Layer 7 of a small transformer language model trained on English Wikipedia (14 layers, counted from 0, width 64).
A neuron's activation on a vector x is GELU(weights . x), where the dot is the dot product.

Input weights of the MLP neurons that the questions are about. A number n stands for (n - 500) times 0.002.
n14: 539 612 351 417 482 572 377 366 545 751 508 479 612 482 788 472 386 311 409 362 578 467 603 762 351 551 429 402 745 275 516 714 453 548 515 575 260 436 311 377 503 445 423 365 629 528 457 565 514 548 417 390 547 661 590 412 442 509 574 422 681 543 663 440
n18: 602 597 410 390 395 304 541 654 434 313 590 526 447 538 503 397 510 463 367 625 393 595 182 446 674 557 519 545 496 444 186 351 621 354 616 492 720 541 632 527 512 525 527 526 305 578 429 405 694 608 535 607 516 663 559 561 259 542 551 461 379 424 588 659
n23: 434 658 580 431 620 422 461 468 538 718 571 511 413 611 483 440 518 556 660 565 373 463 629 572 615 669 283 470 640 556 478 599 502 378 449 390 453 460 427 588 400 448 411 559 493 671 294 451 564 309 497 394 326 576 490 477 391 534 455 417 640 642 523 379
n25: 479 652 610 536 609 627 282 440 549 840 423 500 479 601 330 302 401 358 669 483 347 619 527 362 436 667 457 619 551 449 313 723 347 473 443 442 419 459 580 452 570 527 387 527 441 426 592 547 675 556 280 378 561 419 716 684 519 413 413 510 277 492 411 656
n27: 504 561 546 548 774 592 400 413 339 496 412 373 469 594 646 582 474 514 332 474 550 310 337 529 402 594 352 435 614 289 443 523 594 496 375 364 581 529 670 522 564 644 460 708 679 407 507 581 321 539 421 629 600 617 392 327 468 348 346 665 513 586 533 564
n46: 625 518 432 413 459 502 418 323 865 455 600 514 505 457 521 441 468 267 323 279 451 475 607 230 560 421 632 427 756 518 570 516 429 555 514 493 377 460 696 656 448 511 524 486 443 326 656 623 585 686 482 476 442 625 377 544 405 317 462 424 570 595 495 698
n73: 529 476 641 361 387 625 489 458 572 651 351 353 717 520 504 422 468 318 423 768 505 497 491 659 493 337 402 496 583 620 326 465 495 312 488 455 426 532 576 609 617 326 499 689 618 485 353 457 447 474 539 360 350 516 503 580 634 508 545 326 506 636 606 458
n79: 492 486 430 641 612 437 608 503 555 543 411 566 427 589 344 570 568 534 506 580 604 583 480 500 526 415 500 516 548 452 615 587 516 455 566 447 600 579 454 605 469 277 496 464 609 595 423 410 278 568 372 598 503 549 641 505 466 246 494 254 459 578 509 388
n82: 653 429 523 334 453 402 466 633 598 528 576 490 667 223 463 672 514 559 312 407 638 344 540 441 580 466 534 677 572 639 632 305 615 599 567 533 410 485 494 561 578 475 344 449 297 383 484 572 611 557 369 580 421 519 588 287 334 295 634 365 484 690 525 568
n90: 386 566 526 466 350 646 551 357 448 405 418 452 501 452 541 437 429 491 405 625 471 451 622 679 652 545 305 563 576 437 549 442 468 446 496 355 707 530 522 565 589 558 311 453 651 524 356 392 400 674 450 596 550 639 595 728 399 472 292 341 506 538 513 518
n94: 586 444 413 574 634 532 604 632 556 653 276 239 402 512 408 609 583 17 567 556 171 519 539 519 551 543 642 298 604 683 442 650 179 567 388 409 576 462 633 603 434 453 508 497 459 400 248 336 503 668 444 538 596 613 486 513 579 577 661 636 694 419 518 591
n97: 465 497 251 538 486 691 453 372 551 546 698 594 409 300 553 250 317 486 292 307 488 458 359 448 626 512 728 631 699 633 246 606 545 447 388 425 652 552 410 486 468 494 292 510 600 566 552 352 716 651 560 381 450 650 588 617 570 522 246 754 574 524 595 432
n106: 665 614 823 622 597 534 554 502 447 474 336 405 419 513 493 778 544 370 526 240 463 393 620 496 327 394 563 598 558 560 668 553 361 469 437 344 505 410 574 599 567 283 575 465 566 576 457 699 437 561 387 357 397 433 408 342 553 645 605 464 546 612 460 546
n111: 545 560 576 633 623 323 366 667 435 488 602 543 547 458 548 600 360 551 672 465 385 789 601 637 585 381 336 269 593 336 457 460 494 445 493 423 506 731 430 674 366 470 388 593 381 372 352 536 688 565 571 478 386 632 530 569 368 472 616 409 396 359 654 471
n116: 480 671 442 668 542 311 617 604 399 787 453 310 283 543 635 372 515 521 467 508 502 353 335 535 490 436 378 456 519 447 365 455 519 466 606 262 453 637 631 542 701 497 523 459 504 394 347 646 617 652 605 477 566 438 784 535 634 526 212 428 374 523 677 436
n121: 396 484 471 395 432 429 492 448 588 607 545 156 436 553 432 670 680 282 287 550 449 319 608 470 561 645 443 528 405 528 574 598 601 393 372 480 508 523 476 609 748 689 355 816 558 444 305 619 401 609 476 592 618 489 475 622 444 394 510 536 606 388 611 397
n138: 535 388 539 520 524 482 389 490 581 607 383 761 262 469 636 465 500 621 543 498 509 602 486 577 480 503 524 491 477 572 587 469 546 296 526 488 344 381 217 614 538 518 605 614 443 598 457 605 383 593 517 544 454 392 367 509 571 478 463 510 440 631 478 476
n149: 333 585 566 556 547 354 345 692 538 448 418 386 310 591 480 385 553 462 495 387 422 603 227 433 657 523 601 456 629 672 555 547 484 426 389 618 391 421 581 415 667 191 647 579 534 345 481 495 543 610 469 435 731 495 495 593 476 631 583 617 564 497 420 492
n155: 345 462 394 448 485 530 378 535 601 682 580 531 531 413 362 591 545 588 441 364 434 607 453 396 733 173 508 541 606 398 553 426 445 559 536 555 848 261 532 509 441 769 512 566 495 364 556 588 603 723 491 492 549 747 284 365 437 402 290 310 750 362 585 606
n160: 748 435 473 547 493 537 491 483 429 665 383 529 417 565 535 561 276 305 369 548 526 595 337 523 207 422 438 453 588 512 580 440 628 561 330 459 458 650 279 491 522 313 357 520 701 567 336 580 631 708 595 458 490 694 700 426 329 613 571 580 580 596 414 511
n164: 485 556 174 202 459 522 403 643 509 513 514 685 404 415 388 445 371 680 548 583 668 445 525 589 417 602 446 463 661 440 568 429 592 719 294 532 620 601 555 492 551 428 520 505 474 629 613 379 442 544 606 389 405 804 528 488 531 358 490 339 724 182 506 573
n165: 541 464 495 415 261 465 508 456 407 350 577 440 592 522 353 378 518 559 501 473 489 442 467 382 646 475 533 401 715 351 662 364 269 427 588 671 327 688 563 379 586 439 613 567 545 506 342 565 535 741 629 639 546 582 466 685 430 465 334 337 491 541 839 497
n171: 370 511 609 529 445 471 431 536 410 462 383 359 270 635 445 567 643 509 609 463 468 409 624 658 579 531 511 261 493 613 423 484 614 373 509 669 548 450 518 423 507 519 527 511 467 566 528 462 703 520 496 585 408 460 389 450 599 351 675 384 476 424 711 495
n187: 563 432 555 504 508 537 530 395 618 547 366 529 686 455 527 225 296 415 614 452 528 601 613 410 668 404 641 670 500 493 390 507 444 267 438 551 415 674 418 577 372 419 354 478 595 559 462 550 461 817 357 635 615 433 510 457 457 519 346 343 642 570 693 514
n188: 533 496 589 541 502 525 473 536 568 509 600 491 439 646 338 229 359 571 665 462 693 549 383 198 434 510 442 400 598 438 503 558 529 413 486 703 818 435 412 496 497 610 547 289 512 475 588 497 440 460 610 443 262 771 520 557 475 418 486 359 458 534 566 567
n224: 307 559 438 755 477 307 390 527 487 568 436 437 567 452 431 657 595 353 506 467 792 403 559 422 517 684 411 534 522 554 320 536 428 529 561 665 450 484 530 405 423 197 556 556 538 570 493 395 592 507 535 494 453 431 591 602 371 519 278 692 586 558 518 465
n230: 727 598 516 432 453 370 485 502 652 681 408 347 441 399 553 317 428 524 452 588 334 385 538 344 364 464 542 417 464 527 469 525 342 484 573 741 279 511 372 362 474 578 507 718 679 442 526 536 420 446 492 678 530 571 548 736 336 492 605 556 654 544 495 527
n239: 638 768 613 440 613 314 313 443 372 529 571 525 458 462 520 497 503 420 596 440 697 466 399 414 706 321 525 555 569 342 668 439 352 468 378 535 466 513 525 536 489 678 365 464 556 582 556 726 549 370 465 482 238 431 522 380 525 443 604 507 380 375 592 739
n247: 488 612 416 628 567 443 526 489 626 414 500 388 389 474 570 419 496 543 450 453 395 539 315 402 433 403 603 323 503 570 584 570 610 514 467 453 488 473 465 484 568 489 611 586 405 341 546 423 611 507 490 493 635 359 501 522 619 530 476 561 380 579 565 648
n251: 589 448 476 531 380 549 464 488 531 570 489 636 385 502 446 398 471 453 480 328 829 463 537 721 177 473 309 396 597 709 304 745 449 522 747 606 332 492 393 458 348 460 595 792 517 333 677 496 549 530 487 280 456 680 450 436 275 497 561 483 454 781 473 457
n252: 483 633 559 731 651 382 335 388 618 559 459 458 529 511 531 477 361 672 399 334 530 481 430 593 307 648 644 607 535 322 594 436 581 594 446 408 681 435 267 395 749 437 592 595 532 802 400 449 464 417 672 429 300 477 562 661 478 507 285 317 541 282 556 375
n253: 402 671 465 531 418 447 232 664 538 507 547 598 475 460 507 404 356 759 513 549 573 382 560 616 406 788 489 331 742 429 519 411 421 400 438 606 504 675 704 621 447 576 428 446 528 592 389 343 461 505 528 390 546 403 549 534 463 596 558 755 506 376 494 347

Each question shows a token from some text and the vector x that enters the MLP there. A number n stands for (n - 500) times 0.0085.

"y": 376 461 357 461 442 429 753 569 413 452 579 595 834 679 356 445 484 441 342 554 345 467 471 518 547 531 400 392 603 599 535 387 519 645 719 467 568 561 552 336 346 250 402 354 554 422 924 683 483 500 622 566 516 245 541 436 431 579 747 594 346 496 404 451
Which neuron lights up most? n82

"ive": 345 351 474 487 492 447 821 499 425 556 519 584 826 654 372 408 598 479 434 538 283 583 572 603 490 556 240 418 736 555 443 335 555 537 593 405 525 674 479 435 348 450 469 333 582 471 767 629 333 471 762 532 350 275 600 347 561 490 701 561 484 417 389 404
The three highest activations, in order: n73, n111, n79

"t": 423 467 388 507 423 569 772 515 509 590 555 450 873 551 488 394 460 404 410 491 306 543 543 517 518 397 382 499 547 564 451 386 541 641 634 238 617 449 492 334 260 524 548 272 597 500 760 569 408 419 855 685 423 262 567 528 349 531 732 611 504 523 438 380
Which neuron lights up most? n230

"p": 363 327 499 270 350 542 672 751 502 583 570 532 657 672 513 571 472 541 322 477 391 571 582 440 556 558 349 494 549 488 508 346 665 618 666 233 555 479 494 320 271 501 392 445 493 384 645 540 308 563 609 782 343 298 572 518 610 527 593 783 605 331 383 487
Which neuron lights up most? n82

"k": 347 394 400 329 422 326 694 802 334 519 551 475 777 685 445 567 580 531 499 480 284 535 573 616 593 604 393 497 436 553 445 469 458 551 579 266 642 447 568 529 396 392 373 412 611 493 842 600 320 532 746 506 445 223 542 452 499 568 602 656 353 478 331 508
Which neuron lights up most? n18

" f": 285 387 488 370 504 481 755 553 504 511 514 684 715 675 378 501 515 388 472 451 345 619 515 395 434 701 407 571 540 578 550 417 582 711 603 250 472 522 230 400 312 474 473 456 657 576 680 684 295 537 721 596 457 351 468 494 451 532 533 735 555 386 222 393
Which neuron lights up most? n160

",": 294 427 576 395 667 389 666 506 474 528 461 639 714 781 487 355 615 502 437 564 353 546 503 553 485 678 405 462 674 446 512 497 611 559 670 313 534 492 467 370 236 381 433 362 460 374 846 630 338 546 613 690 481 248 542 491 526 600 561 598 442 433 241 366
Which neuron lights up most? n25

"m": 471 472 308 458 407 531 550 653 359 579 508 531 717 682 405 483 581 440 399 431 388 529 635 420 594 500 381 504 636 448 512 355 489 595 744 416 456 461 429 253 319 418 554 414 647 469 820 625 367 550 830 585 332 226 585 418 531 603 790 609 466 444 352 379
Which neuron lights up most? n224

"ar": 302 579 528 439 478 381 689 513 373 623 570 564 705 727 370 317 580 489 425 493 247 512 595 606 455 588 490 413 634 524 482 365 455 605 674 391 572 542 521 244 344 451 368 476 655 570 844 556 339 393 693 560 420 198 476 302 618 618 629 572 530 586 366 433
The two highest activations, in order: n23, n253

"ber": 371 423 452 307 472 396 774 637 414 499 506 587 862 756 309 345 595 517 575 417 361 568 544 522 641 456 385 383 572 607 441 456 587 601 623 461 610 393 431 357 350 545 335 389 567 471 697 583 360 515 676 508 339 250 537 351 575 660 614 730 420 453 372 553
The most active neuron and its activation: n188, at about 0.6

"d": 347 266 310 462 489 461 569 547 626 616 631 677 751 601 457 484 515 594 388 397 342 597 551 483 566 611 296 617 500 591 511 393 551 572 660 214 547 459 362 497 260 529 471 432 484 433 736 534 431 641 791 669 475 197 483 430 533 623 541 642 471 364 265 483
The three highest activations, in order: n155, n138, n97

"ut": 301 436 465 340 536 535 787 617 360 706 490 670 764 739 345 477 570 538 533 379 322 404 451 561 500 622 389 622 476 386 501 399 589 523 565 210 584 588 393 375 470 489 493 387 544 337 706 616 273 427 677 457 475 276 441 618 425 704 631 663 507 373 449 539
Which neuron lights up most? n25

"e": 384 544 487 413 347 472 759 655 470 521 461 644 817 726 482 334 464 470 477 557 367 606 619 446 572 598 321 433 485 447 458 346 601 500 602 457 561 437 343 481 357 479 490 387 499 450 722 615 485 536 707 696 303 127 576 537 541 492 590 573 532 247 285 656
The three highest activations, in order: n18, n188, n111

"i": 278 587 353 551 566 495 760 573 364 448 503 602 732 624 406 399 629 486 450 405 417 447 677 610 440 516 389 495 520 423 499 391 429 666 632 385 502 572 421 438 400 239 431 409 641 518 833 581 356 484 730 664 351 213 581 253 583 519 643 666 456 511 336 552
The three highest activations, in order: n224, n106, n79

"um": 280 477 324 473 450 483 695 555 386 452 452 564 711 678 409 515 602 485 399 479 285 588 598 571 446 598 578 464 680 475 481 404 499 686 694 445 444 552 554 323 461 237 484 311 581 534 865 578 328 367 741 537 445 182 498 448 593 535 752 589 439 529 398 420
The two highest activations, in order: n224, n253

"le": 214 471 486 406 376 440 742 639 379 492 558 491 822 723 423 407 589 426 349 514 330 425 658 485 680 562 364 551 553 458 434 312 515 614 693 402 571 493 540 471 313 579 426 224 604 468 776 575 456 528 674 442 472 273 535 520 631 557 568 649 515 450 295 446
The three highest activations, in order: n90, n253, n224

"ec": 376 524 511 428 422 462 821 601 411 411 511 644 754 630 440 408 492 426 345 549 220 618 410 568 543 659 403 582 518 482 505 517 506 588 679 273 524 470 500 320 340 557 508 460 612 264 589 607 291 482 546 620 318 288 565 458 459 573 637 809 618 294 409 640
Which neuron lights up most? n18

" h": 377 375 466 472 551 455 650 491 369 467 594 627 792 744 472 449 542 433 308 450 314 567 557 420 489 628 414 570 555 448 450 416 639 556 699 294 549 382 411 464 367 424 597 498 666 443 858 622 170 579 668 620 583 266 439 603 444 472 587 629 388 419 282 522
The most active neuron and its activation: n27, at about 1.3

"er": 423 453 500 439 420 443 708 625 390 358 589 638 764 705 417 389 586 419 568 483 292 570 653 573 565 420 434 431 657 400 512 414 475 558 650 462 548 507 407 357 452 467 399 415 577 465 808 553 287 474 776 506 424 137 554 309 488 521 667 794 381 515 387 501
Which neuron lights up most? n239

"av": 211 421 527 341 441 428 751 635 449 518 596 543 800 622 493 471 614 432 391 464 285 458 532 608 524 658 407 491 452 507 444 482 395 495 610 295 428 386 491 387 475 444 674 480 645 488 778 626 226 448 791 629 565 222 444 543 455 634 566 651 364 470 390 546
The two highest activations, in order: n149, n224

"s": 286 362 434 532 565 471 819 660 353 555 652 571 755 782 487 488 532 476 466 488 308 409 470 543 577 551 416 546 547 447 554 498 431 477 611 444 537 482 545 339 391 384 334 381 653 349 869 500 330 562 713 565 535 226 533 434 430 505 635 638 379 489 276 453
The three highest activations, in order: n79, n149, n224

"ich": 383 386 692 362 356 488 638 609 427 546 497 534 804 650 425 290 439 658 504 505 332 530 533 487 613 590 469 415 448 439 544 466 644 511 618 318 676 394 371 307 276 455 555 545 480 451 759 733 394 429 781 603 253 234 561 533 543 613 651 512 476 412 387 517
The two highest activations, in order: n188, n252

" it": 278 336 416 431 479 427 763 491 398 617 546 561 780 640 398 457 621 576 344 528 439 522 493 427 467 621 280 507 564 499 489 509 631 554 790 300 563 417 448 470 356 386 578 405 471 407 816 584 252 464 715 534 640 294 447 521 564 551 691 684 425 483 315 383
Which neuron lights up most? n251

" ": 300 486 369 406 535 566 700 436 535 473 491 546 725 732 573 329 586 458 402 479 224 567 507 445 460 566 335 433 525 559 672 485 633 623 678 384 608 485 345 414 356 466 500 411 499 471 808 615 313 606 730 598 313 355 466 539 526 587 557 732 386 364 232 508
The most active neuron and its activation: n247, at about 0.43

"n": 384 378 457 409 398 472 708 745 268 604 539 528 766 839 462 410 422 372 543 382 349 570 604 631 676 504 433 412 480 622 423 481 565 546 628 412 550 429 382 373 361 416 546 399 447 468 788 588 484 580 731 596 352 171 562 435 495 480 601 629 454 456 339 508
Which neuron lights up most? n171

"ir": 351 413 393 380 272 392 728 569 493 396 516 530 801 651 373 397 565 388 394 483 339 563 546 536 650 660 315 461 658 456 571 272 523 602 678 291 565 529 526 450 361 573 491 572 578 346 659 618 453 479 610 710 351 212 466 463 657 581 673 619 586 287 448 558
The three highest activations, in order: n165, n18, n121

"==": 444 530 473 422 323 353 806 403 565 588 564 688 666 601 407 524 608 366 325 512 266 495 454 513 611 578 427 506 655 459 634 355 626 482 631 359 520 545 474 479 312 285 563 399 522 450 867 526 338 625 577 608 416 350 352 460 518 568 621 783 510 330 316 495
The most active neuron and its activation: n46, at about 2.2

"ul": 441 504 459 341 281 550 820 578 373 536 496 451 744 749 366 483 557 397 479 485 279 674 635 435 519 668 468 528 558 385 559 400 433 669 679 190 513 549 369 463 457 485 351 429 581 467 667 622 459 593 645 574 398 202 467 344 636 650 460 613 557 350 392 533
Which neuron lights up most? n94

" in": 408 404 565 408 539 480 806 505 533 499 622 578 677 823 461 267 573 474 414 498 343 526 544 505 591 625 413 463 641 633 473 399 592 675 651 343 603 490 251 344 335 407 463 360 562 498 790 625 307 450 617 549 415 302 403 531 582 472 544 698 341 366 333 438
Which neuron lights up most? n188

"et": 329 368 393 395 435 442 708 531 391 697 471 528 863 682 472 301 518 594 510 339 440 505 571 555 438 567 355 364 518 509 456 325 694 571 693 471 612 583 413 397 398 429 372 299 619 321 799 600 494 550 768 566 390 284 398 609 551 492 501 708 531 449 435 514
Which neuron lights up most? n188

"an": 371 476 552 319 497 469 805 547 375 588 464 624 706 720 479 365 536 506 545 368 344 485 636 530 492 741 403 615 441 578 473 300 474 523 678 216 632 518 341 427 534 506 423 541 487 393 738 584 255 470 788 432 396 313 523 431 586 603 612 594 426 320 357 519
The most active neuron and its activation: n252, at about 0.36

"r": 357 343 570 585 333 455 661 633 280 451 573 592 771 656 306 460 625 400 471 362 264 518 701 544 549 522 489 534 600 551 527 393 490 750 695 221 519 301 316 405 417 429 519 501 522 458 710 568 464 568 694 631 446 225 479 495 556 629 515 657 570 361 357 466
The two highest activations, in order: n106, n224

"at": 319 387 423 391 469 532 816 518 352 685 522 471 832 773 442 547 525 493 465 490 318 541 569 600 441 569 485 527 601 483 454 549 471 630 602 160 550 583 471 342 497 371 357 408 532 464 638 695 454 345 699 542 401 221 415 458 441 556 616 681 642 518 304 409
The three highest activations, in order: n23, n106, n94

"ist": 371 320 501 613 344 493 745 632 368 572 478 523 795 579 310 471 566 428 512 498 221 601 686 542 511 492 513 468 584 542 553 372 393 622 623 281 380 439 493 387 348 291 404 388 557 542 819 574 447 401 767 588 407 302 544 495 634 545 530 764 523 390 412 525
Which neuron lights up most? n94

"ight": 386 377 417 367 436 461 709 541 421 631 467 687 813 550 364 536 503 525 560 480 151 516 577 593 653 514 310 521 615 540 475 437 516 526 700 298 589 590 434 422 358 485 356 390 606 431 650 657 391 426 893 553 453 342 539 484 505 481 703 586 440 374 304 445
The most active neuron and its activation: n111, at about 1.8

"es": 332 326 391 411 469 533 770 745 444 432 532 524 665 766 424 466 529 568 543 425 456 439 521 624 586 572 319 438 592 412 528 405 582 647 522 400 602 455 447 469 515 434 332 342 694 293 893 511 350 452 725 527 397 222 621 470 498 525 574 704 375 451 349 488
Which neuron lights up most? n164

"al": 297 440 553 460 331 466 792 571 450 430 522 521 739 700 394 394 642 517 433 544 378 538 625 495 517 520 488 548 535 603 460 396 378 675 692 260 540 466 432 426 459 534 373 405 769 440 846 646 455 469 751 439 341 196 433 350 590 477 573 588 513 350 401 459
Which neuron lights up most? n106

"h": 269 427 515 340 442 400 696 610 282 474 632 430 841 723 485 350 571 523 358 609 292 579 645 387 488 542 470 463 500 442 495 360 717 581 640 304 694 456 462 403 332 499 424 488 602 441 776 630 399 449 695 631 440 224 539 513 555 563 636 539 534 394 393 462
Which neuron lights up most? n18

"a": 265 512 465 460 400 421 782 614 453 493 513 587 684 695 511 480 630 652 410 426 405 432 605 659 432 576 323 347 605 532 533 332 585 599 573 527 642 478 446 383 399 368 446 323 611 395 783 740 412 505 773 620 393 201 512 332 431 508 657 543 430 458 290 484
The three highest activations, in order: n171, n253, n82

"7": 335 550 389 403 540 468 707 540 347 518 416 490 770 640 293 442 715 448 324 431 420 500 596 662 587 602 429 443 534 507 639 468 532 522 642 426 665 559 478 306 386 414 444 299 548 515 884 506 308 475 667 635 362 218 554 506 539 524 758 550 463 465 294 430
The most active neuron and its activation: n79, at about 1.2